Layer 2 of a small transformer language model trained on English Wikipedia (10 layers, counted from 0, width 128).
Take only the direct path to the model's output, skipping the later layers: a vector added to the residual stream pushes a token's score in proportion to its dot product with that token's output vector.

Output vectors of the tokens that the questions are about. A number n stands for (n - 500) times 0.0025.
"mp": 297,262,426,522,733,363,683,605,451,624,224,546,829,650,477,304,700,563,606,422,453,563,705,541,447,378,430,212,353,542,501,485,525,604,406,457,470,579,628,512,508,557,452,663,425,357,339,386,362,437,458,517,576,506,394,412,284,483,615,395,468,683,539,691,400,526,472,420,593,608,731,401,402,625,562,547,488,713,300,618,407,479,344,658,225,483,185,585,485,586,665,433,523,678,637,804,229,397,492,444,512,451,798,584,395,456,713,430,342,309,523,676,586,688,291,512,496,480,392,696,578,659,472,369,343,531,469,517
"pr": 266,463,322,679,544,478,397,687,610,303,307,696,347,597,449,369,312,380,526,411,229,508,334,482,385,606,518,584,621,589,654,356,556,559,520,690,394,669,577,611,456,548,430,560,399,390,210,417,601,551,494,448,497,478,479,458,694,510,424,297,600,686,512,410,426,613,405,422,440,459,448,290,431,517,514,371,349,570,411,359,577,718,351,693,360,436,457,383,547,522,387,689,541,504,541,802,512,584,590,640,585,606,636,501,459,605,555,493,642,198,302,740,383,706,561,521,680,536,596,497,427,341,511,590,419,489,730,700
" Can": 530,436,467,393,477,401,640,276,414,368,416,544,339,493,626,457,512,621,526,496,493,591,651,637,483,533,603,388,476,515,548,468,468,303,727,441,512,666,486,517,382,543,479,610,518,400,642,346,541,496,513,608,537,527,474,322,636,424,535,582,515,624,510,531,558,441,471,579,407,402,622,370,603,565,531,473,469,474,379,280,402,443,486,417,420,596,396,523,536,432,572,583,498,535,468,499,512,585,421,529,440,504,493,486,527,507,677,545,597,508,473,394,471,563,442,539,442,563,546,578,589,595,689,303,537,613,339,329
"able": 399,349,395,481,490,443,505,690,610,597,361,364,501,442,554,611,447,466,554,293,340,647,396,371,380,319,725,770,337,531,481,462,674,598,452,418,512,542,531,479,479,562,416,794,647,572,549,309,693,298,463,454,196,525,388,549,417,504,587,466,726,250,445,388,497,505,329,586,626,529,464,527,432,171,515,635,501,625,702,212,533,466,388,417,627,536,610,681,616,588,453,305,625,489,660,835,618,657,503,402,521,490,551,377,490,466,405,516,268,365,689,418,371,497,589,589,454,437,716,383,448,447,591,828,400,485,497,651
"riend": 384,246,667,425,468,227,566,367,579,662,467,743,345,452,550,542,435,429,487,452,633,575,751,523,510,559,528,348,661,399,432,467,535,559,375,329,533,645,670,506,384,527,290,641,585,347,280,480,242,747,481,321,517,502,327,599,542,513,349,675,644,638,541,687,553,599,782,392,811,518,628,562,732,90,515,829,533,522,507,305,433,647,358,544,398,455,606,665,654,457,449,610,481,397,475,530,408,477,436,379,550,499,608,575,469,466,396,487,342,185,524,568,393,671,238,259,490,406,450,437,455,447,622,545,453,560,675,605
" subsequ": 433,591,548,567,741,451,528,503,397,529,488,415,457,511,279,347,602,430,494,515,503,550,490,598,529,734,526,417,431,565,413,457,664,497,342,291,562,452,420,477,371,629,575,463,546,319,465,453,528,514,415,619,406,500,494,610,497,505,422,454,729,680,523,555,589,655,483,555,621,459,509,290,445,374,509,360,497,326,301,459,311,670,508,523,578,525,575,573,500,714,604,354,584,497,595,455,500,477,377,400,478,400,456,588,523,600,455,594,367,397,373,780,463,698,547,434,469,552,621,516,385,427,618,542,412,450,664,427
"ially": 550,559,778,474,458,600,613,217,644,377,351,729,443,690,286,425,433,488,679,615,398,573,590,742,344,617,507,757,526,340,435,396,493,470,330,487,374,515,370,563,339,558,512,358,425,332,492,542,708,712,453,764,258,591,575,319,388,403,641,284,975,578,280,752,406,483,681,436,612,647,437,790,672,87,478,598,608,699,453,349,535,628,391,577,431,523,652,448,295,815,405,554,490,474,471,576,365,607,423,547,427,140,585,647,329,428,697,693,326,622,436,278,589,512,711,379,84,493,373,560,540,382,331,327,318,390,743,539
"lav": 271,438,442,512,507,511,886,332,572,651,309,803,444,587,410,363,447,420,593,519,679,458,499,473,474,571,589,480,546,465,552,315,387,514,376,610,503,545,762,411,285,406,619,402,566,469,158,555,499,354,355,512,483,520,419,499,879,521,699,807,604,555,418,624,464,280,304,556,611,370,527,457,619,552,474,582,499,642,515,344,322,772,381,507,300,286,499,549,623,482,615,503,518,590,179,755,490,298,621,448,363,759,447,571,219,784,462,570,277,558,514,586,658,714,413,408,465,252,599,590,580,305,630,364,494,350,547,557
"ma": 252,505,590,696,442,327,498,582,508,408,357,483,487,604,583,424,605,582,487,539,537,243,577,427,423,430,275,594,465,566,491,484,473,473,445,568,464,599,779,595,458,431,415,525,386,559,209,356,552,478,374,498,670,487,721,408,512,476,655,459,661,483,532,585,303,561,463,486,323,559,542,470,360,575,450,553,398,491,338,527,372,637,351,437,547,307,290,514,560,783,416,567,524,538,382,445,650,498,485,544,514,310,669,503,501,762,430,498,463,544,568,459,769,629,553,448,268,295,558,567,712,467,608,566,558,687,599,491
" performance": 641,361,346,455,591,367,351,533,599,494,433,410,528,427,341,450,628,511,535,365,719,569,429,549,426,433,526,390,609,323,575,460,700,546,541,456,347,529,467,552,504,450,607,397,655,410,645,559,232,555,467,432,593,523,474,490,565,495,539,535,734,585,372,645,421,408,449,470,722,591,459,477,459,116,327,610,641,528,501,423,377,628,516,640,527,523,390,606,521,693,474,447,411,230,568,458,562,461,460,299,582,390,649,559,632,383,436,588,511,552,528,626,674,454,527,485,451,497,248,610,454,394,588,346,533,751,737,447
" away": 525,397,497,424,567,477,443,504,504,529,481,546,621,540,609,602,474,588,708,543,534,400,679,450,526,716,619,358,480,293,529,477,436,560,349,508,644,522,470,710,595,713,548,596,464,439,343,475,265,421,434,549,538,508,342,512,491,213,590,715,517,494,430,458,702,469,552,437,670,338,372,504,379,289,448,301,758,501,445,522,453,568,489,665,286,458,677,522,527,539,605,519,516,525,494,494,645,468,474,315,445,501,485,531,599,642,413,676,341,402,488,497,482,369,507,497,283,251,437,428,337,501,599,512,394,624,758,584
"face": 322,296,442,466,476,249,355,646,643,416,375,550,352,460,622,630,576,295,549,472,548,547,649,487,258,403,520,346,462,584,700,502,592,646,510,238,353,598,374,615,376,409,674,426,288,533,506,396,659,475,468,628,549,530,559,437,506,526,539,420,835,486,506,426,562,433,276,242,506,499,388,533,466,422,583,542,704,506,677,554,486,601,325,602,343,590,265,658,521,554,482,600,354,427,575,603,591,568,398,556,754,525,586,387,521,411,539,361,640,301,764,540,647,731,521,675,409,170,410,650,531,338,552,408,461,756,673,468
"atives": 449,558,526,636,378,668,791,604,380,522,534,684,271,447,552,609,646,422,824,452,384,376,579,565,115,507,372,586,436,326,605,196,548,444,319,456,422,365,630,499,387,309,490,437,573,408,560,406,303,550,629,544,314,545,568,476,495,472,187,682,562,436,90,525,545,337,355,519,547,432,629,516,549,156,347,678,615,670,529,692,391,603,338,621,309,507,491,764,672,478,498,618,495,526,819,600,745,314,421,371,349,567,457,539,374,508,502,395,468,542,499,413,333,746,699,577,565,607,907,513,579,154,567,756,336,603,655,464
"erman": 363,632,731,362,474,439,637,508,529,700,538,527,526,771,249,496,599,348,443,419,520,391,319,553,583,540,329,512,612,301,528,691,607,493,398,188,365,535,606,686,429,307,385,446,597,303,322,341,366,638,446,330,436,494,586,357,470,457,253,465,576,769,560,530,472,328,602,517,580,622,456,537,453,444,513,835,677,496,615,165,556,586,271,623,481,558,397,662,192,507,587,475,489,600,700,474,477,581,589,631,622,449,679,473,578,666,490,466,466,492,524,611,349,632,551,609,539,355,641,590,354,487,462,335,452,404,496,571
"uary": 445,421,746,475,386,354,646,656,416,613,596,421,432,416,272,495,290,515,661,547,564,695,408,534,384,574,634,574,713,172,667,79,529,521,730,335,448,428,718,390,563,287,623,579,423,450,384,380,726,490,426,574,423,548,562,403,302,360,527,613,518,495,378,390,781,730,298,441,659,426,625,298,642,295,390,510,659,485,647,606,365,839,348,403,367,619,644,566,628,439,564,554,389,253,404,517,514,646,400,285,433,938,637,526,349,796,466,757,366,290,207,406,705,715,537,234,159,731,768,530,451,384,477,151,367,630,804,624
"iction": 434,581,610,717,319,327,427,935,460,636,646,526,512,463,481,373,680,499,607,385,572,602,679,557,405,337,383,581,590,313,447,426,526,483,648,444,512,524,608,567,239,597,712,508,299,451,318,273,263,753,519,512,503,533,393,230,414,585,503,544,604,628,418,428,648,149,204,453,544,576,623,503,643,252,445,727,606,543,784,550,453,715,309,512,442,683,665,634,565,662,408,470,258,380,477,360,820,325,537,392,437,641,512,718,600,458,422,349,459,387,346,484,459,972,226,582,325,636,614,415,331,308,601,270,418,441,656,565
"ands": 527,323,577,556,339,639,590,577,422,545,649,568,467,815,375,376,659,196,487,499,542,560,751,471,304,415,572,727,608,322,565,458,711,499,388,451,564,429,531,611,450,570,523,619,416,462,366,570,229,444,477,470,576,513,315,519,657,447,266,611,593,425,356,793,511,360,452,334,440,205,457,404,254,590,510,738,823,661,428,606,474,347,341,586,604,496,369,741,475,613,298,521,531,421,530,376,578,550,574,434,561,315,446,538,371,438,681,428,248,348,678,274,477,562,840,380,503,528,490,589,524,568,640,448,490,570,594,506
"ess": 609,460,629,456,637,652,483,721,562,424,665,452,339,640,491,435,588,441,491,607,457,441,718,412,530,544,605,829,487,359,420,385,374,634,666,473,631,430,612,625,644,361,626,449,682,562,498,353,472,506,336,404,460,530,290,322,483,499,516,468,599,598,153,612,487,482,445,327,376,615,651,546,600,604,585,873,470,336,546,266,537,451,409,406,451,247,314,634,557,413,469,329,441,528,676,413,543,530,561,442,655,638,319,534,460,483,483,571,183,365,542,409,547,463,552,730,523,553,288,464,492,502,434,506,301,517,578,513
" Preceded": 547,393,775,605,488,737,504,579,681,835,678,456,545,801,370,319,384,462,545,448,801,656,722,741,345,454,636,572,683,473,660,514,509,334,399,216,260,214,744,615,412,365,332,655,386,297,393,371,379,839,328,253,81,538,483,796,504,328,498,478,530,345,439,377,368,331,303,528,474,488,685,774,713,228,403,488,516,504,332,242,498,802,391,670,251,655,577,667,135,375,617,441,569,199,365,687,309,277,595,337,408,672,625,659,450,252,533,681,641,577,790,751,442,401,493,369,300,559,441,727,456,572,376,428,433,603,634,829
" Gen": 597,471,446,715,520,302,619,442,546,644,332,415,469,613,582,426,490,546,459,279,672,576,464,597,493,380,601,503,484,388,547,441,601,399,457,587,487,395,552,482,454,508,620,532,599,376,594,479,626,496,469,412,582,539,295,557,414,486,606,712,481,534,425,490,581,332,472,335,575,563,607,454,485,559,515,420,240,278,469,432,382,458,494,628,469,626,428,653,490,628,461,400,563,318,603,545,393,480,469,453,617,379,540,534,376,505,563,604,620,671,389,715,408,606,372,579,663,561,441,480,382,363,538,558,619,612,364,385
"pe": 433,319,553,404,621,519,487,524,404,301,265,663,468,680,339,591,544,396,515,569,360,396,571,379,282,423,518,651,499,511,503,298,503,539,538,696,411,628,478,409,556,539,334,499,97,203,398,481,536,331,546,560,682,475,586,159,694,590,549,507,687,713,381,464,500,587,604,302,500,477,347,590,469,800,527,300,538,531,652,370,479,580,379,511,456,372,190,496,363,706,489,500,511,524,511,813,523,503,558,559,774,576,696,540,586,487,503,566,397,603,457,716,733,562,580,385,576,237,391,577,620,529,736,275,271,513,540,696

Each question shows what one neuron of this layer's MLP adds at an activation of 1. A number n stands for (n - 500) times 0.00031.

n608: 524,584,493,774,386,571,490,448,398,556,337,591,627,601,398,467,375,526,472,562,358,600,439,279,428,335,481,439,596,546,507,565,357,486,652,326,451,585,538,273,534,359,574,510,574,478,568,677,523,766,567,554,453,483,296,582,537,615,551,471,324,627,675,463,610,464,490,371,401,755,517,665,500,520,514,424,510,562,513,576,577,655,444,427,726,497,437,192,705,439,329,665,503,522,402,536,439,418,510,435,402,405,617,500,523,417,412,669,464,299,324,585,543,378,611,325,590,507,643,710,484,470,488,471,627,503,434,575
Which two tokens does it push up most, strongest first? "pr", "uary"

n946: 584,522,553,605,592,565,374,354,615,532,468,606,578,566,390,466,524,638,571,506,484,388,400,450,522,497,521,601,595,503,609,587,516,509,564,393,573,346,555,552,304,472,450,637,590,518,533,610,473,503,388,641,503,758,603,218,383,441,576,566,481,506,611,190,401,452,350,528,524,611,500,465,494,629,419,570,461,584,542,463,404,397,597,605,607,485,457,594,606,315,415,277,347,442,590,350,456,446,589,594,368,563,332,398,229,405,465,408,554,615,606,579,421,533,584,622,589,660,467,399,641,606,577,458,469,473,599,377
Which of these tokens does it push down most? "riend"

n778: 330,441,421,508,494,468,647,415,516,472,436,370,492,550,516,593,587,520,379,505,446,656,620,628,552,522,443,495,463,494,522,526,454,462,414,527,292,276,462,588,453,414,570,464,657,469,611,503,526,531,669,454,481,404,473,470,417,754,460,466,506,436,523,471,562,469,365,455,439,556,298,426,536,459,697,576,450,482,555,524,682,584,489,616,522,433,410,611,656,520,454,479,482,407,364,526,357,510,497,432,572,554,422,409,460,480,445,727,565,280,534,484,534,521,469,476,575,446,464,505,479,374,304,613,628,542,455,505
Which three tokens does it push up most, strongest first? "face", " Gen", "able"

n856: 491,365,488,551,456,331,625,479,231,565,414,402,342,547,567,645,585,329,596,497,480,641,418,410,549,704,506,549,445,555,431,550,451,630,364,599,508,551,338,367,516,363,353,429,575,544,544,585,497,399,603,343,391,447,292,526,474,497,486,606,497,597,591,674,575,372,355,503,585,654,471,430,491,599,592,517,570,575,583,483,389,674,569,449,453,483,424,514,648,598,596,559,429,573,430,495,523,386,475,364,500,607,408,446,537,248,527,585,481,526,581,512,492,480,533,582,506,451,381,396,602,399,595,388,526,483,511,521
Which of these tokens does it push up most? "lav"

n273: 451,400,550,447,383,431,459,602,400,500,422,574,507,643,483,460,509,500,379,459,479,553,527,383,680,533,580,482,437,573,545,443,507,512,546,560,607,572,482,573,568,670,560,427,595,529,509,418,576,505,493,473,417,461,536,402,615,374,571,521,434,526,573,502,594,468,550,516,500,514,606,316,602,443,545,461,412,401,309,523,373,514,510,464,399,491,530,557,507,556,488,658,565,469,484,547,333,597,558,495,569,476,454,330,502,360,557,528,457,538,500,421,410,551,495,330,484,263,498,573,516,484,476,414,465,549,347,553
Which two tokens does it push up most, strongest first? " Can", "mp"

n188: 581,264,587,667,739,541,409,492,574,396,586,666,398,482,497,519,549,438,415,572,595,523,508,459,442,448,342,422,669,451,593,419,612,538,392,538,426,497,444,543,405,584,614,702,476,513,466,648,521,420,354,400,595,697,508,443,215,495,536,639,536,465,503,478,529,448,590,535,529,543,448,610,572,503,530,532,627,571,303,588,548,423,525,518,684,710,364,587,508,487,475,399,479,490,477,442,405,518,388,448,391,549,450,511,580,515,472,503,586,430,595,525,466,357,497,407,521,514,573,500,417,505,535,459,524,497,475,462
Which of these tokens does it push up most? "ands"

n1008: 454,496,416,509,438,516,477,432,453,502,558,561,408,467,682,520,461,458,407,531,555,489,571,531,498,431,504,543,558,298,433,547,469,575,600,559,427,573,508,460,524,454,406,552,486,652,432,496,447,544,583,536,482,508,531,627,488,388,422,433,452,492,541,565,455,449,557,496,508,466,537,601,531,533,484,589,429,539,596,500,520,452,462,576,471,644,576,628,492,437,521,512,567,371,479,513,370,400,504,500,492,461,482,468,508,542,521,586,422,389,461,316,439,484,471,560,434,490,537,506,404,498,360,570,424,567,513,438
Which of these tokens does it push up most? "riend"

n140: 318,525,585,382,497,643,701,505,500,613,330,498,510,524,640,441,375,591,562,480,512,425,402,430,465,371,676,462,393,479,485,567,518,388,373,575,374,552,433,490,429,461,426,519,604,474,545,535,548,683,520,558,696,376,550,537,566,460,425,572,452,510,462,429,388,577,527,366,490,534,513,470,508,630,545,650,502,536,471,529,468,531,510,416,540,476,400,570,413,411,432,488,672,646,438,480,505,423,485,480,431,682,462,520,536,366,532,517,650,424,459,497,524,548,502,590,591,478,589,558,540,560,400,509,517,437,537,559
Which of these tokens does it push up most? "lav"

n306: 372,459,510,513,345,479,653,472,326,539,465,548,520,280,379,466,598,347,564,769,342,440,429,583,628,747,418,382,601,405,390,454,608,548,373,625,530,493,577,463,570,671,490,582,748,539,556,484,520,588,562,623,555,346,472,507,395,234,335,182,539,391,533,295,483,487,483,500,547,456,507,423,422,434,348,480,356,447,427,379,640,614,650,419,510,536,564,345,412,500,354,318,660,494,628,543,435,633,493,369,461,618,556,626,601,569,305,739,583,476,583,566,507,487,470,241,534,708,676,455,414,677,525,510,558,637,584,538
Which of these tokens does it push down most? "face"

n868: 493,556,546,430,503,585,437,677,452,490,477,536,500,462,421,775,397,522,462,520,435,566,485,629,394,605,572,497,255,642,346,667,477,434,443,352,593,576,534,271,521,604,398,500,352,522,528,322,547,668,425,472,559,269,595,573,539,457,239,560,547,633,453,467,607,509,510,339,339,455,344,550,382,507,648,376,548,433,506,712,461,455,466,402,752,428,413,464,621,599,537,481,559,233,390,366,769,427,471,576,551,661,633,549,631,248,488,603,393,607,557,454,465,321,579,551,516,480,459,543,541,500,578,444,461,446,420,388
Which of these tokens does it push up most? "pe"

n489: 564,539,418,424,445,431,400,575,517,571,386,535,377,498,505,507,437,467,526,518,416,502,533,515,500,483,644,425,609,581,344,545,512,574,647,572,541,560,581,434,450,414,382,582,591,582,488,542,431,465,488,574,532,598,483,396,539,577,447,455,543,449,538,569,424,405,604,490,546,432,470,427,492,473,470,298,435,541,464,447,485,579,390,581,473,262,439,616,484,446,472,444,479,581,477,548,488,514,631,557,533,609,414,659,473,545,431,689,398,426,610,448,449,474,483,702,446,517,712,569,609,502,450,347,410,452,507,357
Which of these tokens does it push up most? "lav"

n158: 683,594,503,441,650,376,506,556,532,463,565,383,340,454,667,533,360,537,653,278,575,653,589,531,391,508,622,505,407,438,475,481,587,619,528,570,595,602,435,563,666,489,456,273,497,660,460,418,516,539,497,326,370,319,492,500,538,492,508,631,503,442,505,431,463,409,525,478,342,560,693,601,364,511,619,465,460,521,615,451,473,562,402,516,581,572,369,378,587,429,447,467,529,492,503,552,492,444,476,450,617,458,551,706,576,408,672,448,519,591,551,441,608,365,556,438,568,386,471,490,543,594,546,550,344,489,508,523
Which two tokens does it push up most, strongest first? "ess", "able"

n821: 543,655,500,456,384,642,482,640,575,679,408,494,489,578,539,515,355,579,466,530,598,459,528,383,530,539,640,557,462,632,434,546,569,545,637,575,491,591,567,385,445,734,539,494,548,379,354,469,342,508,577,276,503,518,641,500,588,434,360,578,591,453,403,388,623,658,542,468,471,450,325,527,448,500,584,680,517,405,514,707,444,509,707,559,500,577,424,369,554,525,606,386,531,419,408,471,646,416,635,386,457,593,572,568,378,455,552,316,454,364,598,416,564,317,652,337,694,464,497,364,497,549,382,355,562,517,458,456
Which two tokens does it push up most, strongest first? "ands", " away"

n975: 636,537,425,511,468,500,318,649,556,414,553,471,448,406,399,551,516,549,548,517,520,669,473,379,506,463,492,459,346,754,434,596,561,451,447,506,480,410,564,486,529,548,577,508,557,430,410,317,483,362,620,473,457,532,299,454,540,486,419,566,518,687,431,395,544,437,664,506,483,389,543,695,271,442,580,589,436,295,489,584,452,419,604,460,457,459,520,614,557,492,619,388,511,366,332,462,557,478,390,373,624,443,426,670,411,560,503,405,560,631,658,391,567,517,673,478,441,514,641,471,536,542,505,495,443,514,471,771
Which of these tokens does it push up most? "able"

n548: 635,606,443,652,484,379,800,545,409,487,564,440,404,536,553,583,369,417,471,510,519,468,471,683,598,578,413,500,372,784,456,479,437,669,398,626,491,448,485,460,370,469,506,622,547,719,506,673,581,453,519,465,450,522,491,657,562,240,353,467,653,605,578,553,422,473,487,454,279,280,494,443,481,450,447,546,518,400,455,549,432,412,571,541,389,500,629,563,568,409,535,472,672,506,532,500,472,636,773,531,387,406,397,655,638,580,326,613,572,634,542,604,390,482,645,479,519,374,500,616,353,500,391,488,556,372,433,434
Which of these tokens does it push up most? " subsequ"

n205: 403,446,563,508,480,284,532,645,408,444,372,460,711,525,382,370,511,616,571,561,378,642,398,293,290,526,475,489,410,416,494,514,494,412,427,529,542,656,641,587,426,494,617,432,677,522,303,628,431,476,528,586,446,445,526,494,514,457,631,445,517,418,503,480,541,596,640,506,486,497,483,575,655,543,357,453,572,552,508,617,291,767,450,529,503,549,472,372,416,656,465,489,295,492,527,627,497,398,394,385,550,380,615,545,681,443,582,612,486,449,583,466,483,422,566,472,486,537,549,474,579,625,534,478,531,489,585,534
Which of these tokens does it push down most? "ess"

n56: 483,530,285,584,566,649,651,478,434,281,517,459,497,621,544,503,412,408,398,574,400,630,533,410,522,511,425,565,611,511,674,562,374,652,508,557,558,577,429,516,380,626,419,518,576,336,510,596,456,490,538,495,476,450,437,372,647,391,701,487,408,524,599,540,609,550,307,598,457,508,448,492,500,456,391,447,661,403,712,532,457,471,539,408,497,617,567,568,526,600,437,399,459,424,480,447,503,426,404,426,341,492,589,457,577,472,477,450,417,524,699,552,360,484,628,606,564,533,322,503,451,555,552,456,543,439,497,498
Which two tokens does it push up most, strongest first? "ands", " away"

n852: 771,445,409,658,659,470,483,637,372,559,444,505,382,513,635,554,516,616,383,511,467,530,487,580,569,396,563,404,465,439,484,678,448,538,464,423,367,658,474,344,548,524,557,362,598,459,497,484,387,497,475,469,358,400,497,464,370,549,490,305,452,484,450,647,594,381,541,543,361,465,572,472,522,643,560,455,487,474,569,564,649,396,460,372,442,471,656,410,534,374,528,588,508,518,472,337,519,219,513,527,610,563,410,516,505,526,543,551,497,432,603,340,545,455,597,564,387,566,542,454,487,471,613,518,351,503,431,472
Which of these tokens does it push up most? "ess"

n405: 407,496,520,514,386,426,504,451,442,575,574,493,483,402,387,489,423,535,482,433,570,472,512,493,374,568,458,542,468,472,423,666,520,579,583,535,616,438,323,401,526,533,423,448,425,560,527,418,396,512,448,438,439,370,564,595,413,531,537,413,507,450,452,546,595,458,469,444,638,533,575,409,433,515,432,577,543,468,439,565,559,513,461,582,607,510,459,544,508,407,500,571,446,535,398,379,496,572,414,582,475,571,517,513,449,494,520,412,433,278,521,509,402,517,308,509,433,449,439,408,513,645,514,527,580,566,514,478
Which two tokens does it push up most, strongest first? "riend", "iction"

n322: 376,533,567,712,609,477,561,537,416,335,544,450,400,574,638,338,405,591,670,564,603,325,478,510,621,523,404,424,507,585,667,446,635,493,490,597,419,591,472,470,593,477,490,312,333,481,618,478,423,702,576,393,497,272,470,513,292,443,431,606,636,470,394,513,314,568,480,507,464,454,527,605,507,560,620,484,380,581,329,621,176,367,597,538,500,548,700,413,478,446,284,415,642,609,596,527,610,380,526,544,586,296,516,669,552,586,590,493,359,384,429,698,572,480,670,611,437,554,452,559,295,562,571,735,566,403,425,337
Which of these tokens does it push down most? "uary"

n358: 250,513,474,354,445,490,313,555,696,342,706,487,463,441,629,560,524,428,596,455,369,462,410,587,600,500,457,628,453,557,599,589,374,433,703,426,681,644,434,456,438,538,538,549,449,412,583,403,398,415,583,488,631,533,397,690,557,478,611,512,621,456,414,573,528,444,484,541,528,636,606,649,719,442,532,463,329,512,472,359,402,512,586,512,500,582,582,458,539,593,241,497,370,625,318,497,542,710,469,600,559,218,534,424,369,421,426,337,515,573,469,403,372,550,398,537,532,606,435,414,571,410,667,345,721,599,354,476
Which two tokens does it push up most, strongest first? " Can", "iction"

n146: 539,503,592,650,484,375,570,557,445,550,529,423,532,480,623,470,777,396,489,591,513,533,396,662,469,653,295,485,312,524,434,471,510,503,492,495,463,551,457,603,446,482,505,568,418,490,483,493,488,459,581,495,467,534,451,482,354,538,531,502,542,462,375,589,578,485,405,477,598,457,546,552,385,603,592,505,408,495,438,590,629,430,450,646,484,595,603,607,456,505,523,418,585,433,540,328,485,592,402,497,442,603,537,528,383,449,460,467,652,515,399,587,448,246,554,485,626,690,522,410,532,557,509,413,472,428,493,502
Which of these tokens does it push down most? "lav"

n212: 413,434,441,392,582,432,419,447,516,614,546,351,430,502,434,430,545,507,368,512,425,405,471,611,498,643,379,570,458,465,578,550,590,613,563,455,553,436,557,456,589,439,524,502,387,413,290,605,482,415,462,496,444,409,533,386,351,349,423,441,579,346,373,598,495,416,495,472,468,500,638,524,618,393,578,505,461,541,495,516,404,567,397,398,450,498,493,427,525,522,545,528,634,630,559,531,502,603,475,330,393,474,523,472,440,522,537,463,502,547,582,403,472,599,434,489,535,554,577,515,586,557,539,538,598,489,570,595
Which of these tokens does it push up most? "uary"

n168: 544,576,443,478,451,538,630,434,519,539,527,557,557,401,536,404,593,466,567,505,490,487,590,574,447,471,414,450,467,586,526,580,486,574,463,519,370,687,545,561,478,434,486,409,412,561,575,434,578,556,543,668,510,563,529,416,467,555,408,484,495,399,623,448,580,392,486,530,556,507,462,432,461,617,612,558,419,459,523,591,476,331,384,377,553,439,460,541,629,491,461,398,660,540,587,449,603,558,502,287,446,605,429,528,530,502,520,507,514,528,558,531,532,681,383,400,465,450,477,400,637,442,581,384,354,581,522,638
Which of these tokens does it push up most? "iction"

n885: 602,597,548,426,436,516,521,525,590,488,507,570,621,533,679,395,515,523,573,594,522,527,566,550,505,430,545,543,491,483,389,602,489,421,595,432,603,469,462,618,377,511,419,369,597,498,453,494,387,523,552,449,579,631,437,384,442,556,424,430,518,542,476,565,353,463,471,412,347,547,466,491,613,525,599,559,360,472,365,507,467,465,308,502,495,481,491,511,684,387,477,368,496,538,506,416,518,511,542,437,488,509,526,487,553,545,665,500,344,493,563,509,399,482,526,434,447,584,448,494,535,570,552,549,462,509,428,481
Which of these tokens does it push up most? "ess"

n768: 500,432,446,434,494,668,448,514,471,494,536,533,430,466,538,395,500,503,463,461,535,500,482,628,451,592,484,565,369,425,611,474,445,628,300,443,569,446,642,329,513,492,503,513,565,482,365,606,524,469,397,538,381,569,497,402,387,348,559,233,442,511,656,713,562,448,677,513,604,441,473,550,586,582,462,497,619,455,534,388,256,550,610,538,541,627,447,381,503,480,445,500,639,503,472,498,666,550,465,514,508,582,526,495,537,397,399,628,445,470,411,527,566,532,448,383,422,743,618,520,529,653,507,441,441,389,611,375
Which three tokens does it push up most, strongest first? "uary", "ially", " subsequ"

n502: 538,460,537,329,547,560,375,506,603,666,603,460,533,439,462,528,541,446,497,652,686,645,394,486,520,417,692,514,449,470,443,583,442,454,506,254,231,605,441,472,564,437,661,404,497,478,514,503,350,647,506,594,552,482,488,439,406,480,400,511,573,574,472,551,450,572,598,548,489,326,396,707,562,604,575,405,430,347,567,542,460,606,575,457,480,495,520,468,391,408,416,475,429,556,604,311,394,283,638,474,553,526,553,395,486,571,495,463,726,560,572,613,433,581,445,598,500,618,566,569,483,598,458,604,557,603,556,661
Which of these tokens does it push up most? " Preceded"

n558: 518,598,468,398,568,422,523,453,435,583,465,396,433,539,459,529,470,576,479,535,448,481,492,686,439,296,583,506,327,350,390,608,474,390,429,419,458,682,443,494,423,311,610,365,659,251,365,580,539,399,552,470,364,462,488,593,580,500,673,597,609,554,561,460,386,553,744,353,574,380,535,606,512,503,543,553,489,240,645,500,423,573,458,419,532,530,548,402,560,563,655,604,645,454,473,492,555,511,415,381,476,378,361,523,607,514,380,641,525,448,573,459,469,497,489,720,494,442,614,591,542,508,513,626,397,447,549,473
Which of these tokens does it push up most? " subsequ"

n293: 333,428,727,577,613,528,544,372,565,497,384,467,475,614,678,518,578,396,527,497,444,486,398,541,629,528,480,556,627,538,518,495,373,526,445,552,485,616,378,495,384,569,364,368,559,481,360,458,401,444,500,303,300,539,410,500,523,312,529,488,592,508,520,500,515,597,559,477,603,487,557,458,376,546,482,552,470,316,535,606,480,517,420,500,593,608,470,438,510,476,471,487,561,414,610,607,469,488,583,564,376,626,547,553,518,466,438,492,584,289,525,627,398,517,549,432,503,539,599,400,500,475,344,607,536,520,490,505
Which of these tokens does it push down most? " performance"

n389: 583,568,528,356,358,675,450,572,662,369,639,438,622,401,385,558,529,596,352,356,435,528,506,391,456,592,385,253,296,526,639,390,397,488,525,494,657,448,465,658,423,524,620,565,432,634,444,415,613,371,614,465,580,447,522,466,573,580,572,518,472,470,612,414,467,622,478,542,479,570,388,500,506,500,460,353,557,613,482,669,497,590,522,387,519,497,591,401,646,494,378,413,541,483,514,511,231,479,515,556,535,577,441,647,289,430,712,579,598,595,521,326,389,533,369,635,616,339,271,345,497,491,514,691,469,488,558,537
Which of these tokens does it push down most? "erman"

n399: 404,602,498,463,455,574,578,547,526,440,628,496,520,516,410,543,587,508,463,388,599,412,580,502,533,539,345,462,463,454,461,442,573,531,362,565,506,600,669,459,519,467,407,534,471,412,516,462,540,596,372,508,469,415,540,623,445,452,541,502,385,523,502,605,520,494,531,543,600,597,531,508,421,448,552,365,470,450,602,451,572,437,459,553,500,488,559,494,577,496,443,516,455,510,562,583,550,534,422,467,350,515,524,535,378,437,400,469,412,481,468,433,504,573,358,443,553,450,490,510,643,585,458,540,516,565,415,479
Which of these tokens does it push up most? "riend"

n443: 488,554,570,408,638,354,480,539,537,449,528,590,526,524,430,380,616,566,467,438,585,490,494,355,461,496,625,594,422,374,536,491,534,685,618,416,502,500,498,558,498,446,489,442,495,641,655,485,546,468,421,453,532,479,457,606,502,593,447,548,590,585,357,440,522,383,552,544,573,556,457,459,475,484,265,614,526,653,498,440,516,460,624,420,532,470,487,505,519,551,491,432,430,374,569,450,588,515,527,548,454,448,435,518,482,575,490,511,528,437,561,539,575,581,370,452,473,495,387,423,489,426,564,479,377,542,574,427
Which three tokens does it push up most, strongest first? " performance", "ess", "iction"

n552: 450,421,447,402,543,570,562,431,553,400,624,421,595,491,447,415,523,647,505,424,386,532,506,509,478,618,494,504,551,549,509,523,462,414,588,407,494,569,535,563,520,415,467,490,632,367,468,571,460,485,500,611,460,426,469,473,609,469,479,470,457,539,498,469,489,551,522,578,407,537,666,567,507,482,421,665,521,377,506,513,533,273,523,496,507,571,435,566,442,587,622,446,548,438,584,467,364,577,468,498,498,500,475,441,547,437,465,420,468,570,613,445,494,571,453,365,632,551,413,412,618,515,482,523,378,462,406,567
Which of these tokens does it push up most? "ess"